Layer 2 of a small transformer language model trained on English Wikipedia (9 layers, counted from 0, width 128). Numbers have three digits each and are written without spaces.
Take only the direct path to the model's output, skipping the later layers: a vector added to the residual stream pushes a token's score in proportion to its dot product with that token's output vector.

Output vectors of the tokens that the questions are about. A number n stands for (n - 500) times 0.0033.
" /": 627432497485398546377448595618606586632507505601598567418453452491542436388591435544584491489539443453614505465426350482503531552489309630506421519385404525330698642466596605488640541474471476457375514457469508447289395591427512400690648452648667516646345457476437570492569445447354405657528479451552452520388587483533458625440330495406526421500634401699457525523538486495647358453535
"ic": 468581559582589503432656503398547391609462512525286497618519530564638553387638518567366441590511583519429530543527356407491441497657343465614353408392531596724369312417460506361573624737494436669435444546352495643610633566536472319510536598569417566494339477419732347512671516680508557500599555559210544470404348593467383317594471569601322406406509465411467653500456466598441438470547
"s": 437679564511516415450606431307590584622485313642610510418473534693579744461440420467508475636557606672394814392429309728638487540500656307483625492584381771388247508364601471423390453374544492464434435483571512529200477695626651403654558525619275615326583725604600645408577440340358547500647555460467492343535710690390598542636390430702226409290379401566560293623485603518646394584616
"tar": 642538472739487295711636509461610375440506191563565410436400500264382592691367407409517559325651472611524496582500480741769611405662755627681456370153442741508785726473532488687493500651481585577582405366640493526654507424463629550469406510564258517220576628476544280689647432528330554358417477360442442493694682333609596513267466443818464130492307494618479655456492401464646605638527
"areer": 739343592713326469822473212628242477471555595595571642451539375162587640653403644442586570467586475660562557431385736285688507132683450646453533380241262483561438583737599345504504563571378438412456398239491488324444486508267400500413380510477270576471465647675439367504553478295318483554652347568584642530657299576554662459338445612372443356791472397343487367497580479503245570464718
"ely": 462774597607431349571413436577334496602510583356512607460334464453391511477463642336458523552609380537500343500659492426751410633726753732334476388520791546397594559436607397608460470576500520683780398688513487456644375575362427595588554542541478692629517601508437217610560511528454662109560356241458778618611601372523353425292530728118291441769582464617598579612398476481317649473289
"ront": 461576590405578493584478520467380419216500527565625630333379383263359692687319424539453733333591507496543338516572342540537500621655590480508459711349454320333456475384394421556654532457390466573590391602706474717643710425537650350489643472452425577327464468551419442514382537488358582316642477414590333604389460440579692595362412510551629598593692334349621686430634377608488531500440
"ament": 463383401516537381344574364636156456605487530580802406639504434584482488564364459378637380564637214452553337500528500629590621488718969484342400551338526513311586608686576431211423647305384555446566404481406469542500259448458510751777656340464338465534674679596504432682870432927254654500573753373603368493598427336569389213520508579504571424263363481570744319530352660483676620546645
"-": 450517612515538348560474546422574546575480535498533412602559515563531490437497516557351479424475625439446667671416427534372439489489532505509558533619375574669671469354581689707502475544482484394455389618454533362409460444610630548554654644606556622443343363495558444395613510678543379530481312492529497436413493493427680533621480530425433551630402621468520449639624577572574457534384
" Records": 592531387553411571617389346437410624399525385516711506601599516573434440531451468460572399487509526497486506567434421319608442590591730519530438699513632410595578720589592475486602531610514507570340520477836498561604402525488564456752417503568349358364653410685571562681635309424509572573633378535471471643661384624530284427432488512638588302554600483256416308472449336259526396474656
"ston": 567504240825226239738474360369448504586519362471364419649525542685292543729511607624582393580622448738484395463439401388538702368606630688558418365473313090492525496416468473479363467530532512500650484545663494336620421649622359660618366474496573642301567507641446415702645390167538783256546620554489290387445461689529472281382511500551574358584608398804374570580480536603629665577696
"apt": 375340559533507541419391421489613539588505466523696436589682534468460525560477380401489637326475542609693354273423507318490269456720474434562598673375553500456537401497383520478443567718524313676426468417449479673601692552378460421534417449513256546524504694452517463714504593719348650409635682303577469480439522573520705531478520671572279380300611302335467525592556293436549679503659
"g": 440588734447483547500618606424707303613487288518456388417429500547542548547462598424523510466531345421500512575404472527581622461579662300535363484730456494518354307445441491547593536447519422516371538642467506473754400363469649580702455578592631586350660668720491478494440627429511333488528729383500592444411399469460500264552442578682567444413488598741401632580386484557525497539381
"),": 521559654424264518688410591574467602549498609571567472582452441589580564519475608514648721507607623584536396552529325584621411432544457358329585480565616590395663472391559560439500425443509278687754436299678476619682350431236458696408618459457417490390483364327614630507596370366363493370268348622513610403509464564481528332525513627566585598513409462300437407415202561495590507380398
" His": 535494360626440420435343370454453486433531531475556480415455465468442624603411541495631427357507438503574400389568445425556395515494547602673485556449560645351595591461500444277578482447529472441617594511377477473645264442372415573520319402543453575584552411676512423516275489319457564457362476396473718563736328599550496232368355414485615558521271449338618487469305441477329323557446
"ham": 570581250431438471428512335594500525496487383553775429613453531643436490487479419377635332565621481500392429369504454530714589616657442511697631404507488372647382298638557383451688404723450240537771742574552508434290271363573312571437651519283479559258596425515178507554516483122460472500496628404349145481708390374509455407546331546538500448629425370481634401345636481451376440381730
"ylvania": 712360284652293347657198573476110415437534337522551378374538459537572450885384500528566809187713335653447401390672532540368714433687644643715500500353519438636754408692278605594512696753581322772598528709447469331633500457488369585581271444487416673587601795671558655509431341163256770436358352526588439455643286588630500666419448483150567553588380410327621547472258454391303623429440
" units": 510409240518400572532662460500524589409524424729774491308391433537547270478342460547407655500546334425460531577542284662574431463533396436554356583534657320610735362505627363452512529357439468639531311361637481497378542413546347474401466388319587601522493649604563563539510412434416622494665532401313454526438448675630526577420443509535491493448516514379476332527575529348576561540500
"de": 622416490345264504574575481730475388435517388671443319510284522647448570642419325437500489403590507301602461608522424565689514506619619462463520394403599500461419391531477551725651673437611301398477585591483501273667555600491583737625462451602392520343486491445604604476265503405448431470542701436612584522500518485486575452451472429441735336535565382587599737541226490563626437409733
"rew": 449293333539549634546422363613475384530529563543439343504679555245338445661246522605531712424557492623525256336563327658718509522685631707530566492302477520552375464497567306654555472727369229448551596366532515332555637589456220558533609460525557612481587518456267527339205429222424613527586475678536479574358568535512773396409589518773385587536581531259464320324423358528533470562727
" events": 512632550522437528571491437562366525397498405514742672411467434480466362550424466561506434582533526456435449435523506454475330244500424483575571628571500655569581522586540444443495417394355474651480485457561483288382556495352427548735598462364440408447662739586397503494553396386434771538704585441522439564503390644680541384416393541500554445623608515285534464536464485478464520506551
"ations": 427427474628559339346717508698572732432504518601526520410504411394576227563449521456492496309571306355448439395383395675553311486631480583504439569472657519450473485586590319469351610692411252697461563646580478540242373548355550560420591372493215455617619503773543334474789520475618802463546488496521520589409441540542539464412459636417532573486375456546248270554652344391369398710292
" ====": 691358325419512234650692579467238442671524324453586518382544315545657359580388463554496413306630338418516523629491454621444300474619370364439504376372575508447636541627542315275440286400492242357594500301354498764331409416451372328628500424522307618566484565367519414535368338384344624496310574425578197481472514624579491300274500684538720435723557503463373656305457359395541765538559
" •": 693475230523332233594482457754526357567517604439442494500532401587592460461554451609338508524595527659734403560387385234507486513514478465603300534457406323366456611469308506353565392344514184655708535554436478592248470286522562373534513420547448441572539411768410539521657482527551560473543439530631553550563515475644536440345343506493517554608434395563576359384517355491682500510638
"ing": 368377617374758294450770507566326512554479529513415410564517571383561544294351329607591292670581562500406395488375481522416411579590468491573522367588500453397265459385625454490529527339496643545516464563548511377333365601430459369536631540560423457308412533640316425444622451601659581432437482475690622365395491613545304607732494612300475514291522468623548456485460418513412467291376
"time": 524536699442344180775484422667163183515523466534542380421421392584412420689340500576567543607658462562497519556614572541408395318590338478808399550574430369428305480439428758557611478475352626771552551626564478488760464611562478500769651425372334449485668343612354517628484320434580650335688282364375323680574483517475500345564392539576586416657530474703464654488438419438306483355609
" District": 592466503320325614516494473740545525454518359365497563523482548472333451626478429500494533360532340596502526418546365399383510414536561573420468467512509491547450410512603582602642433599548394362658627564407503722364505283610446680340440312346413527378426677465422555392649445565342381372537629588494595486481558451630507536401636500644567494548437435606638598376593473564490523342578
"ister": 461460560564472391371480568472606381622505474503492420533287467312469456465553432347687496443591496725702390635645403361626416339684578749433518485679684488374308678642262461294585730547342421699671466350535478696555565595527376729599399509612663393455354248666357470454452574306497380398440555478460674436438321541466371413517553779440566539457559435678448321483401572503134567577578

Output weights of attention head 1. The head adds the sum of these rows, row i times number i of z. A number n stands for (n - 500) times 0.00096.
o0: 648518534490398431477515434630537619621655565751491542600550520380758324472599453578558516689341478534418536647363353603555886729426511636505732452751313469602539640493511523569728490482681467374600550596544648321631417780602446524718599539650516639536512523527597536399512530347336530542349388521533385524547807524572167441516399522347416451359331510600423411568400686526561247609230
o1: 635443421485505649258528602649589442633606387542386427321578584601352537569507595674516547472343639411361544511498541294419449430403560451360459620331579430606453286472647299402455636564427406432369744626563454647415618259587747532410389744574444323382461643397497504268516738563556523494540303657505587547468475418776306690583285483471487451410521335513035423577622602395587640754386
o2: 509597545569660495553475428410497516522524596488501605586456385542204578657540444192382397531528507644374496505582592372584379358362501555374510381514526481379341403353361322483495650538382669520404563401557596578704551636529625277415454434557505387359396654533464407479425696335612499409503458431454653609555495509674330435747557499524488641344490365462379425553581446473384456671564
o3: 451589536528599535555330505438403549534734296632601407386299387328565492541319464349511386596377334491563403288449518537376477552601321538510407625638679412569506300542304316485460302570646616553473451494475607754465522438673459446505615392704577475575331730405500322593467268349497469388234631428616612599561403583303722490584476408494482308338567584649590819702537548470671525543403
o4: 525726674418611701467451353510707373363441597296635354472567470324595612584354623547653494427325315714593317467296123570446137468470533623363397572337524670628443316513425656463392426454725442544674612434236268635229560494526459476394696517501475705495332507440582592507692594521454541592586387692803479887416492441494641425514489228589539410477649643330314547776576745337297676569443
o5: 476240518597547527587489598702458336348317413466591487614618550673489532617646632654520683488736543678329635640616594559554567426449540458653571371222463426691398465475689392576287587270421371439596678452609597475333566508277412550486403716127453410406509581588533630478682553541642563418710683538391387444592490229508357574371424486619258567760335610488425387641694481401521737465777
o6: 370531362437461578507475396486757440291672423229415467451547583472562611476490457282569763506311361755654531643409375518729201498360338490451399660661441494526508501481390583512581422483614507611597603570350324525457596621509376587456482197666383562347417205501393615448573485436381438394749554687683791916626614425611551297423417312658480654446338675508337574409548667455553425645600
o7: 653545724506469512476666268659582562435606502450421307550401469453727426491703418586540464589529494641491550636399414613660868468634445550568760376567543614552429570673383656539317497704432672364695596759512400383507514537533446519528487326701654527420565405470649559290569365467394503393473438532477588507519584329298376366680451479306517527505480295488490401565289540599498454650340
o8: 406606517343552554491486572352559442548640668506264566542532419499552342450170580222379352529534389655563647488192508444495233217517466753323241691468399605405607398545663633558495355487177372669435621464385467438525686630537675466596589545319642515474368536406542797425706626635470511439588499501496530541424447607546769499474440413442564399377670541462290536714609688760549358691677
o9: 381531420481563679435571441345621469292492498451513284493464260574374506512412423237525457620537394188687598277682624324480425506655743543140574593488761289580422247518445553503514564485343694335242366501644593654724647470504402569523287457514676587608622831646630389519630371546453458577520786132437581568654372570371597452476718378431632416485463159237526549359500525407482599471445
o10: 478717671456495582475352575402624503346453455345617701359658463427295634732577809566408345183426668636496593432454543315324158547455576428487444645165206499532399523274489619552463315441485498535483334302747472554542508443555543375494636425422270620554767396588579548444295503449473457726532234465556383681483444333449414454475416407577630473527534445239618506654502272490186641472326
o11: 699750361527578662321453500301555680396622412276595443364568464532642351525413599328468437343440465343370620363528417367324510617635501336377479637398546423523540505202393406489707425608366635484428557546473637524502620397525622430478629413652585669423660681561456698572475362569280481654355311368467547515568330328386438445449596515476522399380575197331526348433216526390535550429311
o12: 498738515312447523427692465161450489371438347388429457768352480725509335238263378639589582512360711616596428633423229433339506398539510455513705505519554616462522313482474603104657434536575550345485538427518498589387511572366550593546586453321439705550402657587470681592390445522347580554554519440473276585210443737488623453352469746487407499629563451380610464276834427639438621544565
o13: 551430355540459489498353509487577483458573591533443277537656523568745504287742694661460356530294622432325636620457373482419725456373503565515795523551348553758525257383598514565509531540570599327483476692473567223370512551483495557719558676585538568293561409393600608397373531376546425487532390470433672529671522315401334406680459512544444490613474498481325385422396626583455442560538
o14: 454371754455479363590632470458684416636412681503521480521468423583373285574627430396530277336573540615619600916424526649494395328632635574483370533475593755661556454411681604622470367427738396621565261480474163303443550477440364622479558420589490393476380427330546702562745582491426409450496520532378542481548630383420662440484627591455393313657611423504416563374450383657535547583714
o15: 416474551595465495467548428748504490416576491416709689389622402480575427487732657409557440331631545623515397677548301337510447554370502392407482462505478442451396635528398513649450393532504527547761475677356279540387647436525532516420411530545468606312522425401363440498545344467424283402517143551518469551694394536767597280398626551523428685444497445582468455549552330516456427477405
o16: 574530458441619593597427646597533366529456587626597237359542479427576443447361530414542603388500518673580382116470815679493325791577443350275452427388386405594704399464568501463386356290366350190524593470435699314484517557334643429277539595520482356553503292463229687412306456490454515315409303628599560540598537353342559638627669397600533680528479664463551376443475626386479615445973
o17: 492472287565427412497696547450299486639430481319712633638617585681441516374525602416686406420809493449448406543575474348489618398686725355696560389360456364299441673578399497522569626380524514333479545554701442434766577379371535393481323574328352432398569503556460344705282417578714398359485576492409170315507371645635418406374514765316506421732310191683292462393429188453226638324504
o18: 573692437760598534587438457317147618391353559475548784619235463486617439505418582698171349554710380412424368389636605484534625355617483489518482673561628656386273609361325305350419652496249588548400334501536560708428443399539573470495520513466334365567611427667359261564476410580640629596547514597437437198396278572628603546553594567675562601348537516496774516674437405406408521218591
o19: 433656509603432459438552299414387582475399832395245234618061405387622606531299411386565343520603288400599408434498506621662735670694710722534581273632600696278535528639451519380563736614423660457407630604492668535779448835644447577388717308588534589517437646568481217520471577537705681309481827242479638619252386541199470435712676581351560293486575570567721740431269431573473357473289
o20: 477585588578603517467458558565555597666691410470424392278280605467449575588608447230243642490524567585544487282540580463723526504532294444455502385626588647357518607531589385652520483540317534482451591493431536486541602402410548473226479531631383439226344699415405436474479689461348358365507332645524606396517527581740582426561538647627396715198449439435445414347746359246779440567566
o21: 600390552386410439484651373406470525370307350417280512480457679678500507337577287385316722642396593531555587461668465494736479331752471583539533500673712677764424426761531310473390560469495501533725316539595513455586485451392413648476479274482467304492405264316428602494645647485531342401613673710458630736600630507571576450493428505634435449437449520508542412562434455357637519458555
o22: 472470361272502459380452497660759615408620592590369203371580505528431371583602537456351607402341521319625577299585371361500379509385515462398525249625551439603628550720596672575708473651611338608480577520373440618525490324563556623314593399617673628558463525510454548343575454478342430673576517403488566358430501477678316627320574355517668615198505417335431320353604471360566416389411
o23: 417451309529488396434541584556603529471430535502489301510514583450790244450533533541384689574384477540563596683539356507546796685533351452592567684888410319597591613579578735547684533427226433536597509637251791440478347633556435808573636560531561634638615267493442730365528169395399539530703547550509523552470592561645402456398508513602431573525315634416649487329460693558720208450602
o24: 638378398609485524674635369404569604410532585419518175521466462531605527378584387449510497563616376610395325528508481497692526510713339531406672334594619384352521544559444381407342519354439436334511620422477374485433434438443492614420487553333474458447570405382513324511543451446475329358472491546576453432612579429493386419437541432463388387641366324573526501455620552333512700286596
o25: 820363636527536353551657506607344479516453754741710372682501428602409450617553456754518349630649360825521380573561545652658490511478587720558524343331512500478580481484378470419320631539424401424552719399677409389417344590517410444353577645425454444585300508535574350342493536435571561389497556565359434543629564527460291502702396500364498490590369366454440665532398663555327721616566
o26: 543518809568320590621534450302519412428410514596228656482470243572349546557781536577305411475519525383810489325381568651576431136524419595418451368477555569401409476554400484425189562589361585635429245265438620384511453496338640599501403436354714421393397761577464500520506569501424466690612552401266507414420529361478506554619465308628587473569507566411728349575792458454474606393417
o27: 510492642450588526529446348318539348562511365432600642512468332589354357415611544602498379515363591584425395637363762445545386328554606440438240323548573601272497445655380253323334473492531480676278481418573438600542439495488503446343418379471597462304366429447374288540429580499411415330534575561584716507383643539304492485428421438602531661458392451302573424512541381713441713638484
o28: 517320436510365481346710453488318459557261279491368613459685697418497475487567526735651509515556597457477562747487265650242211322554457611624136547585448477425340296450679443485485416390732413680482390132461186463471420484559325342703539392440656442650626609504548427506570554579607531577506698518575296542332525661554485608292397335394619357662523706557390510558592500711579394474339
o29: 595514554526276392378500403519526570449423618522226612626445500541586538470847260623631442432380529696516592787553232933584527411330282720610290617751377579613573351585698469446487454644717377510502404608445268257606392601588401385529683297677441530665525286302499625366562460439499607522727446535507460700470622546458196436393344377517390443637457942301672581588439595482635396582484
o30: 560291543455446433598551509671469459525445436545229589368551507510574236491856537680476464362666578490561573708695560586389673373681317485495380467689472548709543432552596465710566504418495480529627214591329305377500573428371396409518452493484580380641543507295485795677558153661239451466603533518223299369570446403554509541460629622451532357604340377262565193361469504481553300298584
o31: 678359674524330630460482562489727429468436318301689370457723471513553479656545377419634580577350426388467609483555248605550585490740533731521323420223497522679472300671566253564415586420598438469300718423324700582406529412477420581480528544527544666367488747342669344678541660410398361241355635336468441612614493502472395470464341417559452281441588542460311582560533388517515613648213

Each question shows a token from some text and the vector z that the head gathered there. A number n stands for (n - 500) times 0.0039.

",": 585650335361589573448478474414565470449586578561489594383365484335562361474495332348603506560456
Pushed down most: "ister"

"The": 507517536506432587503536411614552504522579563483435529509501500521474482539567479515480505510541
Pushed down most: " /"

"au": 437481492529566431587454525523593612446484574574511453451446550634613593411368462459405509529588
Which two tokens does it push up most, strongest first? " District", "apt"

" Australian": 516442423486474494417437549468632471516435464491449438529412458429473533480382632521549503487494
Which of these tokens does it push up most? " events"

" Off": 564480500521472515519527437553573494543582566511447479465474479457484542510532446493512546522495
Pushed down most: "apt"

"u": 667440611410603494560684406398597490524603563601347625470664462478425521493527366522439514309547
Which of these tokens does it push up most? "ely"

"ton": 531546458442526392451463435520722589517531549532378546472456483429601449396347468510505581553568
Which of these tokens does it push up most? " Records"

" May": 578474336442506345494533423389537419609429540584434627398451536486569411485491402490569607563435
Which of these tokens does it push up most? " ===="

" to": 550503545461489501548518495485492494478547504547462492495509556475494511490515499514486501482512
Pushed down most: " ===="

" (": 499457504477500590388404482577428437633469431331639397556547579447523661552546448397480429452386
Pushed down most: "tar"

"he": 500366459466477374556500526537571560596583485495484495462530435582423528360354562438430504522495
Which of these tokens does it push up most? "-"

"go": 624504486439442521521562419395554538524623537608462549433423532496474463512533459513430506523560
Which of these tokens does it push up most? "ham"

"\n": 221585652428342710336359301629548431582277485356426829718655553652359144661689642682558419442610
Which of these tokens does it push up most? "areer"

" the": 585510539455480501500511499516526499525626503511456473516509516447556533494538545527470541493503
Which of these tokens does it push up most? "-"

"t": 560446505521393422483634621627506736617606562618436555492542483491427558493347574515495505633534
Pushed down most: "rew"

"and": 497395565468527462497579431417442529447465473658492437634600539523596621529506627663387508464461
Pushed down most: " ===="

" and": 333415460478658484478584451438573417514338654567604389529620489368527562454600439521529624620373
Pushed down most: "g"

"ano": 488446567546499459580518454621482598572577462509459434492586533564591560470436602432408498536509
Which of these tokens does it push up most? "g"

" free": 603527579452479526552514504531485470475591514497438481499535539456534510522532550525486543504531
Pushed down most: " ===="

"==": 385381441592490515527444536449541441401411635589529440508526495406376508475437501499635520602434
Which of these tokens does it push up most? "time"

".": 596463451492533546553442319440513479554522375380722337481520495473532821552520313414461519436365
Which two tokens does it push up most, strongest first? "rew", "ham"

"um": 406552507547578393482437656424360521666465473494534392457539621473499517477361499634563426422495
Pushed down most: "ylvania"

" Major": 535518474489460478454499477512396479517477471496521462476516510473579571552529482514514544512504
Which of these tokens does it push up most? " /"

" As": 507510490492531457531553501492514550501490478540497475464511541485557521504484508505514527488491
Pushed down most: "ston"

"rat": 524568462453596440490568626474532457498415565541444489491523527509564427430470458484620565499500
Which of these tokens does it push up most? "ations"

" Carl": 545433502467492422535543484481565542482573563542451565446576518497454524481417486495488579539537
Which of these tokens does it push up most? "ely"

" 21": 569573478486524383471499546369438546517501590558429563369512613479461401527523479505432525478547
Which of these tokens does it push up most? "tar"

" of": 499471536494566459603517526450629525525481562599454505449500540436441457437448487568524488533522
Pushed down most: "ament"

"o": 547309366451325447448528357509475514468574414492601598450564418533400611445505569426460556524530
Which of these tokens does it push up most? "ylvania"

" March": 567537428507598500522529527453522440529503656547492497410468531424500388493542454488518604544485
Which two tokens does it push up most, strongest first? "-", " /"

" in": 511472458527472485502483487473486509443471517536473463474475501441540515471460423470566554512540
Which of these tokens does it push up most? " /"

"ati": 568602565460599475579527443553530581488604466557411427376446568495693504576394563448526588469619
Which of these tokens does it push up most? " District"

" Ad": 540517516460537414481543555460521447565490568573433639426549483585479448385511429528550557512562
Pushed down most: " units"

" at": 547473421394466409468396503565521470549431460539535527519487499455517573475472490453507513447485
Pushed down most: "tar"

" U": 577409483445447554453530584452518446551486562468497587352486475485417416514549509515581528484563
Which of these tokens does it push up most? "ston"

" ===": 428530469525606418602382540495517537514412517571455454381448516622670539352348511522497488487614
Pushed down most: "ston"

" Mid": 491488502474461438486469487591679580532503493490500521485463522504560524436366486491430492561455
Pushed down most: "ston"

"ing": 517464566570496441486479460360402520497453568590443387546448629512501516508495539587588550525451
Pushed down most: "ylvania"

"ers": 553394518413403571411446374464620619455557421536583456558415523536602638504422414328460626629459
Which of these tokens does it push up most? "ylvania"

"Ch": 524365419553434615419537633560410468610472460419630506516642507472376465535504501439332380395576
Which of these tokens does it push up most? "ament"